Layer 9 of a small transformer language model trained on English Wikipedia (18 layers, counted from 0, width 96).
Take only the direct path to the model's output, skipping the later layers: a vector added to the residual stream pushes a token's score in proportion to its dot product with that token's output vector.

Output vectors of the tokens that the questions are about. A number n stands for n times 0.017.
"t": -31 -25 -5 20 -14 3 -6 18 48 -31 8 18 -16 21 14 38 5 47 19 19 4 24 21 18 14 13 -16 -21 -6 -2 -2 -48 -9 35 -17 -3 -32 -33 -45 -10 13 16 7 -1 22 32 -36 13 0 36 -62 -13 -9 17 7 5 15 32 9 -19 -18 15 -34 3 16 -34 -3 11 24 -30 23 9 -23 1 -3 -26 -3 27 16 -15 10 -13 -2 9 27 -13 -23 -2 19 9 -31 -38 10 0 -24 -14
" particular": 37 4 -7 -40 41 10 39 26 25 18 -26 -18 -6 11 18 -12 53 10 -46 -26 12 9 -4 3 -1 -31 -2 -46 15 5 6 -36 22 -31 -25 21 -7 -47 1 19 -30 -14 35 13 17 -15 -7 20 -1 -10 15 -11 -25 1 -31 17 7 -9 -16 -5 23 -7 -39 -5 0 32 -25 50 11 -5 -12 -16 17 -9 -11 8 9 -11 -14 -24 2 -26 7 38 28 20 -43 15 -25 -15 36 12 29 14 -14 5
"year": 4 5 -15 25 17 -22 32 26 10 -12 -8 29 26 0 1 -27 39 18 -12 0 12 53 -3 -18 43 -25 -69 -3 18 18 35 -15 -3 -9 -50 -24 14 -9 17 -17 -22 5 11 12 -18 -11 -11 2 7 -6 -8 -58 1 15 -39 8 -14 -37 58 -23 24 -3 -30 40 -48 35 -24 42 32 -4 -18 -30 27 -5 -16 20 0 -41 -32 -36 10 -10 -4 -14 -15 29 -7 28 76 -26 11 -38 13 17 29 -4
" Best": 14 15 -1 -15 5 19 -2 -2 -21 28 -10 -26 14 8 4 9 80 -53 -25 -4 15 -3 -46 -21 26 0 1 12 -19 18 17 -41 18 -5 -23 2 31 6 45 -1 6 -18 29 -6 6 -38 9 -28 7 40 -2 -22 9 27 -13 -12 14 -28 -22 10 19 -7 -35 -11 11 -48 16 -7 44 37 -2 -9 -22 -6 -22 32 -35 20 -9 -31 27 -27 2 19 -2 18 -38 8 29 -30 21 3 -17 17 -5 4
" America": 22 -3 -54 -10 -4 37 22 -13 -16 -33 -29 10 -11 25 -24 -30 41 -7 17 -43 36 -25 12 11 -19 2 -21 19 -17 10 16 2 -9 -42 -5 3 -24 -36 -20 22 9 -29 -3 -1 16 -15 20 2 -28 36 34 -20 -9 17 -1 9 -24 -25 38 44 10 8 4 9 40 -5 4 21 16 31 13 -8 28 -5 -41 16 7 -8 -28 -10 22 -13 -1 16 39 19 10 -14 20 -12 2 17 14 -20 -46 -37
"iss": 7 -33 12 15 -6 45 41 10 -8 8 6 18 -30 15 -32 -30 15 15 -13 18 11 -1 26 -50 38 -1 -26 -8 -8 41 -41 -13 13 -31 -5 -28 -3 -16 -22 -8 -56 7 -2 11 42 2 -47 7 -41 20 30 -43 7 -3 3 26 14 -6 13 -10 15 1 -34 20 1 26 5 -45 -8 38 43 8 -18 -3 4 -15 2 -3 -22 20 -3 14 52 0 3 7 -6 26 -19 4 -2 -2 -2 -33 5 4
"inson": 7 17 -48 11 -28 5 54 16 41 -54 2 -68 36 -8 -55 -32 24 26 1 9 69 19 26 -27 -5 8 -54 -20 -6 25 -41 -13 -10 -38 -10 35 19 -2 25 -8 -15 -23 -2 -14 23 -11 -12 17 -33 -1 29 -56 46 41 -22 41 5 -42 31 -41 1 -49 -6 12 17 -12 24 27 33 -5 -8 -9 -27 -5 -30 -26 -11 -13 -43 -1 0 -40 18 48 -38 25 2 31 61 -46 66 -24 8 34 44 34
"face": 17 -23 -12 -7 45 25 -1 -15 -12 -11 -29 -33 -11 17 32 -2 23 11 22 7 17 -20 14 7 48 -17 -8 11 47 -4 36 -46 -31 -30 13 17 -5 2 -31 -15 -58 -27 64 -29 30 -31 -42 14 -11 -4 3 -69 26 -16 29 32 -18 -36 29 -25 -12 -21 -30 4 47 27 33 4 53 23 -42 -11 13 -3 -55 -27 -41 -17 -17 -11 2 8 6 35 4 61 -4 1 59 -67 27 39 17 -3 -13 4
"ances": -3 5 -54 15 49 3 24 22 -36 22 -2 -9 -11 8 6 -10 42 -7 -45 -24 -8 24 -9 -13 -6 16 -41 12 -18 9 -6 -94 24 -44 -24 -11 14 33 -4 19 -16 -38 43 -8 8 -13 23 -33 18 35 55 -54 20 42 4 17 -9 -35 17 -86 20 22 9 -3 37 -13 -4 33 4 64 31 12 -14 -3 5 -10 15 20 -39 -11 23 -60 18 53 14 6 -54 24 5 -35 6 2 -3 -29 -9 8
"ple": -23 -32 13 19 -10 -4 -6 -38 6 -3 19 -6 39 -3 -8 37 15 4 27 -5 17 -24 -10 29 -33 -57 -20 20 14 -28 6 -32 24 -37 -32 33 9 9 32 6 -15 -27 74 27 -4 -5 -24 30 -16 -17 -11 -71 7 1 31 37 -6 -1 22 15 -19 -26 5 5 13 56 -8 1 44 -20 -22 -9 6 -4 -50 -7 -2 -40 2 -41 -15 -3 -34 17 36 24 -7 23 56 -28 -6 -8 2 31 32 -18
" also": 3 26 11 -33 -2 17 55 2 -15 30 14 -55 -5 -14 10 7 17 51 -22 -22 -26 9 -29 6 -9 10 16 5 22 19 -6 -11 12 -38 -26 -18 -10 -4 4 13 -17 -5 34 -15 -8 -2 11 -9 -18 -11 -15 2 -3 -15 -19 14 -6 6 -25 -20 9 -3 -14 4 18 4 -25 14 15 18 -37 5 -7 -3 12 -23 -5 1 25 32 -4 -12 -7 25 10 2 -21 5 16 27 25 25 -16 -4 -5 -3
"aly": -19 -47 11 -24 -31 38 -10 15 16 56 -7 10 -11 5 0 -29 10 1 -7 -51 -1 -51 1 -14 -9 -7 -48 -3 36 23 24 -10 -27 -37 10 23 45 -10 -25 27 26 9 7 27 36 -41 -12 4 -21 2 -25 -51 32 4 1 39 4 -16 30 -2 4 -51 -11 -4 6 29 0 28 12 22 7 -12 0 -2 -41 2 5 -16 6 -27 10 12 19 21 -7 40 -8 -21 14 25 -31 10 -9 40 -11 9
"ular": 12 -18 74 -25 1 9 42 -31 -24 3 12 -9 14 12 -1 -3 9 -25 -15 -62 -5 -28 -15 5 -31 2 -23 -11 16 9 -5 17 -41 24 -15 68 -24 15 38 6 -31 0 46 30 6 29 8 74 19 -13 -16 -71 -20 -12 11 17 -9 -3 -10 -15 -35 -8 -13 10 9 60 12 24 21 47 -11 -23 9 -1 -45 -26 0 -58 6 14 21 -48 11 -13 60 -55 -47 -20 36 -31 40 32 12 29 3 -43
" One": 0 17 1 6 2 12 16 -4 -2 5 -6 -12 3 -14 -17 -16 45 -58 23 -6 24 -4 -1 1 8 -15 -28 4 20 6 46 -12 0 -7 -14 11 -9 -21 10 15 15 -15 37 27 25 -16 6 -12 -11 2 7 -11 12 0 -13 2 -20 -8 33 29 -33 3 -40 -4 17 1 -30 -2 -1 16 -20 -26 -39 -5 -21 0 2 -9 -26 0 7 37 -41 19 30 8 -13 -27 29 -4 11 -15 3 -2 26 30
" States": 19 -8 -15 20 0 3 -1 -26 13 -56 -13 -21 4 -16 -44 -17 19 -8 -4 -24 36 -19 24 16 -47 -29 0 -2 -1 11 18 -6 12 -33 16 17 -6 -16 -7 24 6 -25 50 13 11 20 5 20 -34 -9 7 -30 15 -2 27 -14 3 -26 39 -14 -7 21 32 -5 23 -34 -21 9 23 32 -1 -20 4 -5 -19 38 3 -23 -20 18 17 -25 5 40 40 10 19 -20 1 -20 11 15 -5 6 7 -44
"al": -23 -11 32 -9 -45 -11 -14 -10 31 32 4 -15 -7 1 29 -14 -22 -3 19 24 -7 -47 0 24 -15 24 -19 10 -1 -11 1 -4 -7 10 10 -21 -10 61 -9 5 6 3 -16 34 28 -4 -23 14 -17 5 3 -22 -25 4 -12 11 14 7 -12 12 8 -14 -18 8 -8 38 -21 1 -7 26 42 -2 -33 3 5 -26 9 -11 0 -24 9 19 19 24 4 -16 -18 -37 -10 8 -29 43 -41 6 -7 56
" Species": 2 -17 -40 -32 9 21 10 22 -25 -33 -21 -6 5 11 -46 32 14 -27 27 -24 42 -13 50 -33 21 7 16 -2 82 32 32 -8 17 25 -21 -17 -27 -70 24 13 -23 -51 35 1 0 12 -17 -50 3 -9 28 -39 12 8 -17 1 -25 -16 -6 -12 24 25 15 12 -5 -5 -6 51 -13 -28 13 -3 55 -3 -23 -12 -2 -22 -7 -21 8 -37 3 36 33 5 -24 -29 45 -73 35 5 -35 42 30 23
" at": -3 -16 12 4 0 -7 -15 11 8 33 -6 3 -15 -4 16 19 37 2 -5 6 16 24 0 -5 10 18 3 10 -4 -12 -8 -13 -32 -8 36 9 1 1 -16 7 27 -7 0 -15 -41 1 5 15 -3 4 -17 11 4 17 -6 -11 -1 -16 -7 -10 -10 12 10 -1 3 7 -31 10 -29 -15 -26 1 14 -1 -7 -6 -30 12 23 -31 -13 1 -1 9 7 -2 -7 5 -24 1 -2 19 35 -5 12 -6

Each question shows what one neuron of this layer's MLP adds at an activation of 1. A number n stands for n times 0.0076.

n287: -13 -18 -20 -29 -10 -16 12 6 -3 -37 -45 -16 -19 1 -7 14 -8 27 3 -10 33 45 -29 19 28 3 -65 43 4 10 -11 6 0 -4 -17 -29 -12 -19 -17 15 24 -20 30 6 26 -18 -7 20 -6 24 -20 3 -6 10 15 -5 -46 -3 -6 5 -8 4 -17 -31 -6 37 3 28 11 3 20 11 6 40 27 -23 38 13 20 7 -18 -8 8 -22 22 21 54 -16 -3 18 -1 13 10 -40 21 -48
Which of these tokens does it push up most? " America"

n76: 0 -8 -21 21 -17 -13 -2 -20 14 -16 -8 24 14 -17 -25 24 2 -46 23 42 -18 6 9 -16 8 2 -29 -4 -8 -2 6 25 25 15 -4 -1 20 8 -34 3 3 -9 0 15 24 12 6 29 31 -35 30 -27 10 -26 -7 -3 -32 7 1 68 -18 -25 12 10 35 16 3 10 5 -6 -18 8 -7 -18 11 -3 -22 13 -24 -2 -5 -7 -22 5 21 32 -17 55 39 3 -34 -36 -11 -44 -38 5
Pushed down most: " also"

n270: 1 -13 38 -18 -19 -8 9 -20 -36 12 8 9 -17 -14 -2 4 31 10 -12 -1 -30 -9 -18 -14 34 16 -8 11 10 -4 5 -6 4 -7 11 -18 22 5 12 -5 -45 1 18 -4 36 -21 -36 7 10 -30 -18 -2 7 4 -11 16 -22 37 19 14 -20 5 -32 -7 -4 29 24 -20 -1 1 -12 11 0 2 15 -4 8 31 16 -9 -28 54 -11 24 -33 31 9 -19 -6 15 12 41 24 -18 35 -40
Which of these tokens does it push up most? "face"

n59: 3 7 41 20 -14 -4 -20 30 16 -19 14 3 -11 -19 2 -12 -1 9 10 1 9 -12 -14 -7 34 -8 11 14 -9 44 -9 -10 -12 12 28 -40 15 -20 -14 1 -8 21 14 -30 -40 -8 14 25 12 -20 -7 35 -30 -22 -10 -8 -19 15 -29 -30 9 15 8 2 10 10 15 -11 1 -13 -10 2 -10 -46 -4 11 15 -7 6 1 -3 22 -10 26 -10 -7 2 -26 18 7 -1 29 28 -5 -27 -14
Which three tokens does it push up most, strongest first? " at", " also", "t"

n7: 10 -7 15 -23 17 21 46 -33 2 -24 13 -18 48 -8 5 7 -1 26 3 -15 19 7 -29 10 -27 2 35 14 14 8 -7 12 -6 -10 49 -9 7 16 5 -7 -9 -31 -3 9 -2 10 17 -62 21 1 -16 5 14 -1 3 -24 5 36 39 -30 -25 -7 -6 24 5 -7 3 10 -39 -25 -5 -25 -24 16 23 8 34 5 -2 14 19 35 10 -15 2 -39 -24 0 -39 7 -26 -16 4 -4 -14 -29
Which two tokens does it push up most, strongest first? " also", " States"

n284: -18 -10 9 7 -5 -10 2 -5 -30 2 -8 4 -2 11 34 14 -18 10 -22 -9 15 24 -13 16 -29 -13 -6 29 7 8 -2 21 -3 22 17 -2 -9 11 -30 -15 -8 2 24 -5 22 41 7 -12 -14 8 -25 -21 12 12 -13 15 -7 -5 -31 -7 16 22 -31 55 12 2 2 6 31 46 -30 3 -18 -34 7 -12 -32 -12 -2 -19 -11 12 -19 13 -14 9 -9 6 13 -20 11 44 -31 26 -9 -5
Which three tokens does it push up most, strongest first? "face", "ular", " also"

n377: 17 15 25 -3 24 11 43 24 -35 21 13 19 -5 16 -8 -29 -36 -3 1 37 -18 18 -10 -32 20 -16 -20 -8 -13 -4 -31 -5 -1 -54 -17 -11 -3 -10 39 6 -19 13 10 -7 -12 -7 -17 1 -12 -2 -52 13 -15 -12 -14 1 12 7 8 30 -43 21 -34 14 -44 -10 -15 22 22 15 28 28 9 32 56 -18 -13 -21 8 3 15 31 -1 -12 -20 -8 12 4 -44 -8 -13 27 39 16 14 -10
Which of these tokens does it push up most? "iss"

n376: 2 -71 -55 -4 -14 -17 2 -17 -27 -13 1 42 -7 34 33 27 -15 16 35 6 7 21 -15 7 -10 26 15 9 -37 1 27 27 -10 -33 17 -17 -13 -1 -30 34 35 15 21 -20 -8 24 19 -34 -1 26 21 18 -1 -50 36 24 7 -54 -7 5 -30 33 -26 1 -29 -12 -22 14 27 3 -7 -16 27 -6 29 -3 3 -3 -6 -17 -9 -19 -6 -4 -12 -13 7 19 26 26 7 -21 7 -11 -20 -21
Which of these tokens does it push up most? " America"

n140: -1 2 -7 23 -8 6 5 -12 -21 -4 11 20 16 3 -10 16 3 -22 0 7 7 9 -16 17 31 2 14 -3 -17 19 -9 -1 20 5 5 -9 -9 -32 24 17 -2 -4 -43 3 16 -9 18 15 20 -20 9 34 16 14 25 5 -9 -10 0 12 1 -9 11 -25 0 -5 34 -29 -14 -3 20 16 -30 1 6 6 -31 4 -32 -14 -33 22 -14 12 -18 -17 -10 16 13 0 10 -11 -11 -15 -25 -11
Which of these tokens does it push up most? " Best"

n303: -22 -20 21 20 12 4 1 -25 -6 -30 37 23 7 16 18 -20 -13 -42 7 30 -12 16 -23 4 -23 -42 -11 -28 -20 18 -5 -17 0 11 2 7 28 -42 33 3 -3 31 17 -10 -6 -1 -1 21 -28 21 15 -3 6 40 35 25 30 -32 -16 -9 -33 15 -26 -5 -32 -2 -19 5 20 26 20 -58 4 26 -10 -3 -24 23 1 1 -12 -2 35 -12 23 -21 -1 27 6 -45 18 -5 -7 34 14 -12
Pushed down most: " also"

n29: 21 -1 -3 10 5 -46 -5 13 5 12 -21 -16 -7 13 -21 -16 16 4 -10 -8 14 1 11 -5 38 20 -7 3 -17 19 58 -31 -17 0 -7 -20 -30 28 20 -22 5 -25 -47 12 20 10 7 9 0 6 -42 5 -46 5 10 45 46 21 3 -8 3 0 22 -6 18 6 -24 -5 -9 15 28 56 -13 -16 -5 29 -13 3 7 14 4 4 -26 -16 -31 -17 6 -11 15 -1 4 23 -3 -7 -15 2
Which of these tokens does it push up most? "al"

n110: 3 9 8 7 9 24 -13 -6 1 -22 -10 19 -17 25 13 -1 -14 2 -7 2 -33 -5 -32 15 7 -8 -17 36 35 3 -34 7 15 14 -19 -5 30 -36 6 9 23 19 -4 -30 14 9 -15 -1 -25 16 8 5 -9 -39 -1 25 -12 17 31 11 -31 -9 -4 -23 17 -5 14 2 19 17 -19 -3 -12 -30 4 -1 -45 13 -18 0 -14 13 -13 -26 16 34 11 43 -12 -4 -29 9 -3 5 -38 19
Which of these tokens does it push up most? "face"

n380: 3 -23 14 -32 6 -6 9 -19 8 20 9 35 4 -14 23 19 -2 18 -3 3 20 63 2 6 9 -13 3 18 11 -12 -6 12 -10 -16 40 7 -21 -30 3 -7 1 11 -6 9 -57 -9 -27 2 -24 26 14 -9 3 5 2 -25 -13 9 2 -36 -16 5 2 -2 16 -4 -14 10 5 -13 11 30 -27 21 -17 2 4 -11 -9 -29 0 -16 13 -22 3 5 13 -10 -9 -3 2 5 -11 18 0 -5
Which three tokens does it push up most, strongest first? " at", "t", "year"

n291: -12 2 -30 -7 54 17 -19 -15 9 5 -12 -16 -4 12 -9 -1 -24 -3 2 -25 -2 25 -20 -4 29 29 -11 18 15 -10 -11 -25 -45 29 41 -16 -19 34 12 -6 -54 20 23 2 -5 -25 1 37 -12 -4 28 14 -9 0 -13 51 -4 -24 -9 15 5 -18 8 -19 2 -4 1 -9 23 -11 -8 15 -5 -3 5 -19 15 -5 -17 22 -9 -3 -11 1 -15 13 32 -11 24 -28 18 -23 -21 -16 23 2
Which of these tokens does it push up most? "face"

n10: -36 -35 -18 5 6 -10 33 7 12 -1 5 1 19 40 6 -12 -10 -12 -44 -41 -13 -14 -38 16 -1 5 3 -18 -6 19 17 3 7 1 -21 -14 3 -1 42 -27 16 12 27 20 -30 -17 -4 -21 -8 22 24 -26 14 -7 -1 25 21 -3 27 16 -8 24 4 -23 6 -7 2 -46 -12 5 -4 -5 21 -10 55 13 -14 -17 2 -1 31 -45 4 18 43 -15 30 40 25 -44 -30 39 -1 -15 -49 -10
Which of these tokens does it push up most? "ances"

n32: 34 -11 19 -8 -2 52 -14 -14 20 1 -1 -11 -30 -23 16 -9 -16 -14 10 -9 -5 -37 61 12 0 37 3 40 12 -30 -25 21 -10 -59 14 1 -33 7 0 -2 4 1 -1 11 53 -3 -8 -13 15 8 19 -2 -42 -24 6 5 -3 -9 31 -27 13 20 33 8 5 -26 1 41 -9 -8 23 3 -31 -7 -17 -13 -1 4 -6 -2 28 35 -10 8 25 -13 -1 -10 -14 -26 -4 -4 -63 3 26 -10
Which of these tokens does it push up most? "al"

n258: 0 -5 1 31 -15 -10 -30 -1 -4 5 -6 -8 -25 14 1 -26 -2 18 13 12 6 23 -34 21 4 19 -6 -31 1 -19 -30 -24 -11 -2 -22 -18 10 17 18 -8 -11 -29 24 14 50 31 -24 -7 -19 8 -18 -1 26 -19 2 2 15 -27 -7 5 5 6 43 -24 -5 -12 7 28 -35 6 36 -24 1 1 8 -13 21 58 -1 11 8 36 -40 6 -1 -3 2 8 -12 1 -15 0 -1 13 -28 -8
Pushed down most: "ular"

n242: -5 3 6 18 -3 20 24 9 21 -9 24 57 9 -22 10 -27 -43 -8 3 25 -52 1 25 33 12 -51 3 -25 35 -19 -8 4 41 -31 -1 -4 -4 -20 11 7 -32 -25 39 -5 25 6 -15 58 -23 -11 -28 -14 -33 15 29 11 0 -18 -4 -7 25 8 6 15 -5 -32 -8 8 12 11 -2 19 -17 -18 1 -51 -12 -23 -33 9 13 9 18 -27 -25 55 22 26 -32 -2 -62 24 -10 -2 -7 40
Which of these tokens does it push up most? "iss"

n324: 1 -12 -18 30 0 7 -8 21 -10 -20 1 -8 38 21 -21 -6 -18 14 -30 4 29 11 -8 19 -30 45 -6 -37 -11 -6 29 5 -8 20 17 -20 2 6 -14 -31 -29 41 14 -22 2 21 -7 6 52 -16 -21 35 -5 -26 -22 -44 14 -31 36 3 -13 27 37 -18 -14 -32 -13 15 -17 34 40 -21 -12 19 0 48 -5 -8 13 -34 -33 -18 25 5 -40 12 33 2 -6 -8 -22 13 -14 -18 10 -33
Which of these tokens does it push up most? " States"

n85: 6 -11 -13 -25 -11 26 -28 4 4 27 0 -5 16 21 1 32 -6 -14 -6 -3 27 -20 47 7 -49 -4 -6 26 -18 -17 -16 16 -12 20 8 21 7 33 -5 -14 38 -5 19 0 14 -7 6 -25 -7 31 -12 -28 23 -30 -6 -11 14 -9 32 15 -6 -39 -8 -11 9 -5 -15 -26 6 -23 11 -30 26 44 -2 16 -27 42 -15 25 -27 24 17 9 -14 10 -3 -30 -35 -25 13 15 -23 12 -10 5
Which two tokens does it push up most, strongest first? "aly", "al"